Layer 2 of a small transformer language model trained on English Wikipedia (9 layers, counted from 0, width 128). Numbers have three digits each and are written without spaces.
Take only the direct path to the model's output, skipping the later layers: a vector added to the residual stream pushes a token's score in proportion to its dot product with that token's output vector.

Output vectors of the tokens that the questions are about. A number n stands for (n - 500) times 0.0028.
" more": 747527321673462421487466542446537485375635366433483527487596433564383454376617595631381545490456608478467489379483406532234533493539510570421622541358536466428407599408470520598448607507445616563494649455559369453462542539568476548508438473609529464483547547637487492407323517451481538444515536435508504532449434559479667549578587489512422597405409680504703587451584530569477652567412
"we": 624511467525326522368460543357451447400451335532613431515387374553595227479599523412255639522408363418506409602486584506290592582617478284590356521491470526818366557503451500552558455481433346425508414479500346632645447416479536350545268455620560715609633500414453448340597339387631506509456567497445644373553427369109616452722532354481607686467594340422549522592529241524332503617551
"ae": 592786349739572721497439470568588393560559607455572318619356373561467396564548500530503559640349560490585513488516545494233624447495332359315403532482537482847430635454530592541483480446523257423356299340453588643579411304480705346551589417629517446598658564497577532491540549440671582438516417450584480553281382539543610556637537524401612527304382470464517508525495337548416539608401
"vious": 427508334524354379523377573230537591431559608394409508373548291604470404616614614826650655593453427561553546470559399624160357409461409374522430514440524426838472741419305612675592406602734677484566329371464241307544551437538531556613354660374455506348619553575570645496663393493564404473335900458502668590461681726206538670619589467321425640459589320558634547542576403578657732488660
" Apr": 563382332630547691723347500293558374417473523663503249450637355465402428433562398402440513371382510410512262513586471540478544521694680590580260642454551417802348671439540624533308442630482572676384450391422490581432519300536393585628503455374563602597596454548480615480437529472422386598561845383381510653503491509471411573685630547618635615494406484457739409476500581388509510586538
"ts": 701723277454520624425558450385523493607437629564553661442440549604193466629340578318655335595447474400414535288351541503155543500788591468496411383387573492809375599459484634527359734595568522565537702340344663263359500432396513253510516233572507472614731637573561484496413543535593457364426403558482448457655480597477404623500621367533677508570709528615561634454679669436649614504489
"ond": 567674544551466702563511590552541701419503557551634438484667327596425465666468658462657442563310627530428611485457432575197536431548378611402509351347519349678526546374446472485463618497585488500454432461450554562575585394390398585586656554355497611542446561644617763631455539392407448383513574598519439439529469676625429600455743405548568493321453533465471638556538596557338394742405
"aking": 406544495752504507440429527380523640385600388472497320497410368555468318486465523402634658344290407529469595291611520658299530359563442353279539352600331017765516737313583496712347544570564463450506603617389245423615429554487368398617361388442456541475514495638487529504470425416376447324528571623678625707576422642423371723632590330664515691537564404517561705509599424364415561465390
" much": 594549295660488358503432504351630497415626485362455508491488464479323343468457619578515582448388431506485500392564477515160465411502517585421406428549398434544556690390394578509454694578432458551493434296562489459552582655573488519530484417518428423541457537654440592375358454365512536421451579603475508560525357528533590503583612346511425554467342523484745566402502408576461560561323
"ks": 629579306751651535587440415203628601488626638625196443471555509518288175605265622627683488589437663416394410195469428402244543496573460445449406644553700601772155565440299471563225752639615560503567545513336441349775554334645627414527483373666504400484703582529464699561411500554542415387564602519543235400508544553455468707581337473703479531650562438725582487586563466454515596707484
"ary": 211627287505434656415493259391517617527556422438613236333561335386256344514506550388351519552466542648391484372379462599195669453451478644303526662489408375736496496465395466634475307406285466503601530168546520438355607308334365514513332600378442555338728670582623674553541485507362392599557400722631503388443638374388447551686560267485559708483324449575542384449516376449399574516475
"atin": 583543310629512809638507612329318496544521500549562504506194328236430550517706581618440616464496507383663559275447282619126647516556611674398451503480392492745531578429522533554536538699544598460479496419386406295627479354453435537641466468625576328731624623625487578390420592417432377536622504483457514496531323516460639481467655392482470753391215240464527703584598418721513549523539
"unicipality": 422351474566435665382435359531474623384399729593443615612396366510568334410481513500614615564338230402483468559487422667207490354567500460450407537413657364831460636328338474574259387692640352597327399358412500375620622322490463225661372668482564599609565448682336596328300424338486287587416736677521427562489640536330388585517528353627605637456292464514604352591594426672503485364414
" however": 593493187668597513382406624348476408236545617503581367578414290491393520465567530780480704591397315377478372456588542586448488288526539487342395606615442438639456548390343396579373661288547571583633415460349468475595557447425457368562415500437584541682440440592590641473516397368673489623460647614532532591535341500399643592408645463569486588401407500482778426389610397496469496806232
"day": 572505107701573691419374550038674500362398548739319535574329297348512389459915480555415412493332331465583485487458583409018468484546307422500278476471544283712552571263562325562452511504577399500386673505483450328544367310217397639527436457578375833135839593436640584331468354492450426568493733471541514735571711670397615689545702549597860557576549329453688482476635267455402303634356
" him": 452539565740450575650539576374503536425607366506425438558406478344298362355531653587622415649201474453460430383399587354300465433461484541462390408448494470578479721461443579411278500553425555516628562379395544503500306653482541536538329430474672536598635582547468815372476468457509478356587707506559423577555509609520464796796660504471616436627311538455718557327483448510434561541619
"owever": 517430311723357559617433568399456519442538653448415397470476294459330474422467392883716706581376411424350431341678547700225401449651607563256485605418500400794309615419413546645471503358423610442637389366518267517462599511570309370694484489474483402526721371611544586196563615413733487565538683418370527609349388403429729711633557559543428570524461695599635513412719367445472456648350
" and": 527301440676644550464541416512572413542484590409506389603442386485552602659460522493445512454467572319347421512504462500619476401474484548428553364474533545423542353521448382406516552427434532550541500526514492480462415597439507358466519381471660551570403490500520428635525493446465588502552464655631588534521566483463597345411532306355425551498538375354514545478548530400450474523517
"ummer": 487500316629500580660510614435554704529437365475401235538520370240484358507612339545409562400358489541490537475572448466318438607544422635514465586548428421805423676436532544491424358635356287411579653227435421513500573184507351460643565208518698752595509584594385500401358493459394546680546661480545437532418660519531442621667647484585606586487478227619581615598655339638467538659260

Output weights of attention head 3. The head adds the sum of these rows, row i times number i of z. A number n stands for (n - 500) times 0.00074.
o0: 627607599673563688339469646449614632478453509535528426448531298443365441381634561723476671453532593224439373532430538702524379494342471486585277429471687393663599790496445661401347664462601298501746407509547458477663655524473413386792458567574410450377306602625602525359461465517352344338711499576702465609535727731501507609376643606581480323610409584635447591300636538469495467463366
o1: 353317681574367560596418462252493663390689553733330414467396186472587389443527468632541580483660486486420471464313598601539462321411727552573411548701615468565506534426477597464387434539658540494751686559569617455496413695537531484728519579532733532545498612561850535401495413434359737463683385563303645674406611831349739294321629330480567625599618437712422550449503438745382542403401
o2: 708570436537474409414610532723383558477484467364490495616448561605385484482548599448465530459410619539543667359380606657338615524348278638630724530385474450253440536526431548384542427596553381536564349244591503596572615475532407519500506387556403412527626473530673490405292429448451368500552615666506627580493693521554453459572435489321369454441317363473624514446518564522684441569376
o3: 450673668402564499583653408430482493427606249262586315526589348415371734255488500610525503500544451432470647489625596326478487481541488590538554528227523497341495504333328522512276279595448635405488642453643523774474469294399332483387621373556419577487386472368603454297422620462637748520543318447501535615385465573566497452579445605478554428404421568593374286629470691361609536780371
o4: 389465298539464325571453387625532461434288502688443701526467675596625314476382535240542390437665346481510437688378450553375545712557433446504472548630391467552664644600681358745668626333639351413375475569537523296544373659506613459447421431374416547435715537527445594776586442590525221539243509332419373317443312185311360665663517424423504528506691534384566529564524379528678515360495
o5: 356330411432426380474557549384500219586331576540377482661375529441416684497502523362488317452362422499552493540221425666557461434566171551469420375314416247609457285428377514548520393540522716234407445471658399662451271450544513459500370655326685448378543548647703565535486563590674612556553612347233380546552355529530660631611421541352634414477675488459685421659541574615535488438539
o6: 455483493568346743524460586663459448518443459430372448528392582376403467586670585748538375462461668351440509419773526503344395391509618427533518445338538341565452349406571694394492492699367488650429479386287512544538587596443646575220621344629569487459495444562422381306415746431648619490638667532522397550393581493561529306696508584590508466542355597545649540461518574444378539564405
o7: 414450517603489347384496489456614423287588586600575474384532451755566610278430516426514467532643299503535574333478496583423557531701620508456351571610632615366534583524485585718616620365502645480538598651591540449670537509587621420485627533452373672476480475589531470652502515440497656453537213239255464472410546477393518379542469529450473523457482481483438434276406450522564627609440
o8: 472563697572601428590368535494589508499628433288636439249570493340409322667685231608644497392623407470541674487587390289495373584467559455740570565246700571634451592514466541484364334467319605597445479466428408585496766461429494647302744458322458538449531544338452676366410497515526548493525405482580407523496555625622414595547591675584414365523450631426461262372586573313580513486463
o9: 535543490485622386610443411299578544272541516669572518458661484450362344546336682416425334434600549362395586475591546676353638340527672507462437569393505526329559316507551413525372682253511443467634616499603519629471652648483633408468321529432502574583551657729622450533362384537387417595530332526383508617552528537458620459424570572573420524425529482546725586266533468491452254504533
o10: 374435729541504683319575504726444569520440587450460482613548550533729764510609626660404438334284659464689402451354500428770485571237331508538348515535397539632405559389549757402682490478497337415525476506426600405788471421630527338475515379478494407360300691491461532510492658358595553505613526413753600578552778539526623457322397751363440548297490546515538701600376488647555496654630
o11: 505489526574507549576467497475453544290108412573447557423573638668470505518505648470358692352527543686410538524463506413326552522443608438372452473604542675380402873542647546745571711565680423435485299499528478361568553578428673502627635328488420409457303506284393583554560490429511516439439521434696475416305590240678448210336556633538386390389359671235530513448693349751676607385369
o12: 496510535435427348556543551447453505769668557500552469487568525499609548614640333752610428569560530556466369487473393462711447545426462652629584541441513382601509157649438689309215290516330641478432500448369261706393329598556395644093377614312711548388669463506607631369520666542641523466431548453567478570720535761464565792382559418520495637493612451735595468551376556505445486383731
o13: 282514468556576471554452518664598509371498561704586608501327516447578386453363511285579478272665282488663687463581491475498555521423676360370316489516677461395407635509546536454756642721594698562501670450354641217512464510478580459638487480433434316381585513424373508723510468437799411540400461517260609280365632658582463436442504423665591441602488349508491730488445308465623671461296
o14: 369357215473511283608483618543316494510417415510480459462436577806597433467493274293650498574702289651427449568377301587426347665706428394401380572453558486517471643711450353604506449402446562494350484507593638581504358486458380413583603506481547616523650219239480570680541564494668337587308568289167536489425220378434442560723441364482464542540548577363455335612490558442682533415478
o15: 576406332616393625604618327578362371522411492406573484662540647404292431625352474420340552441514671592211509317589541477333469498514456435416801342301542432483317357478546558340434361610546485553634371424436495425564521474477400626413449401712384529590427680728508525517425400618553502422420557655547471386596634281550507503800328585496599658474489625327224415449504609486537523503362
o16: 410597460475486700464463530422518420713560357373562469430583323488628619354331489608558369407152374300458536570833425511608525330557471375512366443414512356542412418409279512617488341600206592490644514467530555654497687176418505603269692477684846370526417451487448247273463667444540764644704695601373509657499276437580545281534523339620590512371351575492749358454369636359430407650386
o17: 483581630516718769292683621319557674376678563141522359521418382347324407454639322691448685551224451379480437321651631583488522356365548456492479520723368352467485666294467571354439538437458499567570433450622490512641681434497343449690534550485214499420338539610655352270331253598226569470587554641601604554554573588475454436371570563627659479662311389530502427504481353421247506714331
o18: 387559650449444543580356516640490466544522465406611566379478526377595412384524382536528525440410315436609395535525598327501414493431380505689314381287395554638530460371351732518423442605371638560308378232293453716714632398539383511382625484517585582421454247436488586364329607557769516517514468459561443548447340367593530351765436670491695324704302818601700415607243600357418430664489
o19: 506430409459452225569575475452410249544357446582566549442641328715776465501454497413426444605369348485573485505449492522454479590527348453369433486513411560585333436485577296452511488526623637303542586425673469536537429439555320348538585480506332458525669402366582560593411564406624535560383207521569334367625570378388502580595437399446472414595557440410522410453481404526539574541441
o20: 395554291550548191662422431581436452494282396571513409489564718727651421523428505289569512545727508507544382615218389452413456541624490583486541479491621544506517493687686311698527559466595426384419518523664584401542273601584534473473443367441331667526476312363309707760725566518575410500209340363351413345417388338552407655694463416367586505448767500275421520475487583523902488447524
o21: 456639208498423213435401446615330391620382496541582543708518703714545510530308581258523607423430455534679493684480429473382526630850316627449407330389441706528491454583519331666640715484553235475204561391455548407442423572480566450486649326415389600525654371318301680740461525463569290519351389499409475349544291263524434565550399508358270462429486335563606499492476440506714397595689
o22: 422358511460503537527474549468616494366670554536567655244619507474560470562570343495495450579584168654651456391485435480401345524463621387463314545495347692508602648402559557459401560536526878495392532647502462466657493549542341464695386505331611477400370530276528542570603510462675503549445462233674541528563501696438485455592626420663589426535424601339504387493388321439512661349474
o23: 578211332404621451439607534693421341480208607393571638673495374559610648502309664249462459501431502667312615564538438421484590374619356374301726513590377454481321388585517274601565299538521501553657455370668659528590483342407521411452635322608521366745449499486502535601658345562678523749439688464383538424451293219500387392716439317333452531390549471341474432546475527677570600454403
o24: 461408098505510528561460545499646361240432647562592532511277358475388483195427656470575520571746434646354342277382588716455537372474398514424540336537757524521378519604446571931548526631459688599694447520561494405553520496529673397745494559580568436590467451728535484487722458608504458547737499480355394491369422580441485464654488311421703507552560438474667441522425445598409654421505
o25: 562395392616628241549290568578435477447644559520725554397636664648481674643418362405635413664628394639540394607360363293469456566697603441600438556455441590584652341469449409458442525446510648592350650544679392535606631343574471564516483616287347720570438401377327464667571456603541311557459475180473426453537510550402321609551431354509391460481533417499361373507363562514500460536587
o26: 720371525473660325445590483322660507386406503475694516397513507559435523744308567419481537345764583551442426617567344583332650629565473483359589529567593547447682446587458342518440576429909514381600523539740307463427529619550421704976268455296536524683582692476605515698662510551255562520474427536576480465614473386409391436520584291501487666688662394395499390461578363532620558445457
o27: 446553679500633688467649455376551672520583482381678381570483328285395740256538336754415541456418545449426657492692592349557467488604487439571634523270676457454396428424321694431310470572244666665639452451528463748498643367279582474372649557436586413568280433565608558329463584315556646660712583478518355717398623645748574307412539658593559384427229565538415422489497505494397524617429
o28: 700295470444519606443531519671373434641246359407607439613424413518579648405514529396365492477135465410436520466455468351448503553515347256349568538550483576495169570441479333558670288581379361445385324417568642570656721379555559397243721409656525432570366443386296433275369565523420571729521522656756520471328370119477492503555371549354478334277475684369452330554505592571552439433419
o29: 589551582543531594482399488324744454437826648489706459424461404347416592283476457524502665564465433513427603326572486479546627249462493611518280533438733516421637428407382651413276491420398452550676533688441477532450701394648617669437485620501536512449397594655658427509387614633295613469733579472486531553516674720627596358496557409741644512573352490633379448530405587352364405551763
o30: 508630482582487524327623595503517520260573432415400619574439350325406481379611481619494572522435474422559555359769578640440435472454570409507492501477216332510506674269482648377355367654593441566440454325473349545633585374504268455663609579552419452248398643542607389361400455430657448490584529516516537423591528658428433441430521584750520426665294353412466659605545460533442469742250
o31: 568598467433605549404500514624460591365279375428688648574462292360517696333524491559401618468163521641628588660647540339467404504792486242441669567602335512503415557481521457607412286622245400642479408267684395755819679157284277438466792299577402403538244449129409458317412332327843556613685765590800355484320395236654372328590429536463633262468270519400492381628497495554487550607370

Each question shows a token from some text and the vector z that the head gathered there. A number n stands for (n - 500) times 0.0042.

"te": 592489601443451523401457357475380445464581628495445609528526537495555508471645503656575568558666
Which of these tokens does it push up most? "unicipality"

" V": 487582512514468520526503515499448469510501522515555519535494476469502514535494441533496538500502
Which of these tokens does it push up most? "owever"

"arly": 514445546530501478487497508514502560473497498528459475469501523509528477494475510511487525516500
Which of these tokens does it push up most? " more"

" vol": 482523500479464501530487545503523475498565495535548529465492455397542523488539558506463476527537
Which of these tokens does it push up most? "ummer"

".": 607492399513541503342410495416483473505380665479455424456449726453504405561593497398499541419447
Which two tokens does it push up most, strongest first? "vious", "ts"

" te": 504562511473496462544473511512506499475613452535508597426459433332562456539444521460460480619481
Which three tokens does it push up most, strongest first? "aking", "day", "atin"

"1": 445530518537488539482501469573516501527464403516562510463551466524461568545419562539507533469474
Which two tokens does it push up most, strongest first? " and", "ary"

"on": 456538489518458473463467484455426443513434536548476565556573540449517570578536548470498559515557
Which two tokens does it push up most, strongest first? "ary", "we"

"7": 457408594505521482484507465574487518452461438556469446490527500576462498471412529451471554482517
Which of these tokens does it push up most? "ts"

"f": 571549406536531457468448519415485453491402654481421485486427638451514438521596442475498529438460
Which three tokens does it push up most, strongest first? "vious", " Apr", "ks"

"ent": 425404479555546402430520542535374508470413605505515487443570611591508591484634555517567458430611
Which of these tokens does it push up most? "we"

"–": 534522494515435491489481492501502498486506498500567525490450493454529511514475516555493518474490
Which of these tokens does it push up most? " however"

" fact": 515500521458519446472441483460464499499501528494498496433468527511554483519512565399446524531433
Which of these tokens does it push up most? "vious"

"omet": 454488524517498484472486482431503501475496541480489468520505482597481505441494519458495571533505
Pushed down most: "owever"

",": 559480529513471562510452508522444507464503519562519527469439448504494376446434503542453591577468
Which of these tokens does it push up most? "day"

" |": 445397486552464444475497472433538519521377425528557502557551486610502540476541433524600493506663
Which three tokens does it push up most, strongest first? "ae", "ummer", "we"

".\n\n": 531384556551490414396552609482470466535504557505511546368468648520485603508593562603409554440571
Which of these tokens does it push up most? "ary"

"pp": 445405540572504459587667437511477389484496487510477646624464623495537395689570541334357583560366
Pushed down most: "ummer"

"ot": 471565463574407405485576507470475499445446450426537504438495465427558481499543503543477514487457
Which two tokens does it push up most, strongest first? " however", " more"

" and": 501609487401554585479458472473535417619465543459439394441540527512474470450497590335359430489380
Which of these tokens does it push up most? "vious"

"|": 487379426546528530386527499511434511408360512501505674517601579527569531528637517496600602515659
Which of these tokens does it push up most? "we"

"quad": 460420475484509469496466522462468499514581489527461458491436568525460477472521508508458489464440
Which of these tokens does it push up most? "ts"

"'s": 557463519555459545516515530547543619484484428545434515460523493454434466465548512618452499532454
Which of these tokens does it push up most? "ond"

"B": 499404548520502471480512519535535572475524465547400469465498550522506445486496485500468515488477
Which of these tokens does it push up most? "ts"

"2": 473507510550493514504493443517568495541423376517517526503547488559456533561417515515515522475474
Which of these tokens does it push up most? " and"

"8": 467528505530438508473517511501525494519487438501565518503511468498531534542475555559512526452505
Pushed down most: "ts"

"les": 556481575568576488483526514506456574406507504478554531557507544552463336510434562504486530584408
Which of these tokens does it push up most? " much"

" the": 476502513507474497480490481432522531453483522476454455500510458584460482420487508464486570532475
Pushed down most: "owever"

" ": 453446517522650549464513471542492529450486522550501434497537563578487594573497575472537408470564
Which three tokens does it push up most, strongest first? "we", "ts", "ae"

" working": 509455504483494491495457512470491510536543494499554499543450514526512503499453519440487528515531
Pushed down most: " and"

" near": 510404491492673494398597461505561430493479459481513512542521399542541610496544426456394613628523
Pushed down most: " and"

"ers": 536496494555508475494542542535525552490506445546490466482521505438484503533508496572480520489460
Which of these tokens does it push up most? " more"

"ature": 613451553598485516532551463513542516411426462517570571563408504535515440512479516459456516519483
Which of these tokens does it push up most? " much"

"0": 468506428747367522503595553415585432664418467467700351689542484585643395530533384651510572458589
Pushed down most: "aking"

" ITA": 579460499566524545478472551505486498471476522527552495533565504482500475482456541516497512551508
Pushed down most: " and"

"ed": 536544539513444510513486501522561588510518442515434495459500492453476520549505492567497488545517
Which of these tokens does it push up most? "atin"

" her": 474554509489492452542460567476517550464669476525495581417457455313578483531480560465474445592497
Which of these tokens does it push up most? "aking"

"en": 444558455538433438494570479445474465452477480484515516445496476456506531571523556537498546455447
Which of these tokens does it push up most? " and"

" include": 545495525431612502462515491486477468514450576466507488538533447585491466463588636408452468504479
Which of these tokens does it push up most? "vious"

"N": 496494494517466478512469536466508511513430448513519503515492469505474536527453462558522444500530
Which three tokens does it push up most, strongest first? "ummer", "ae", "owever"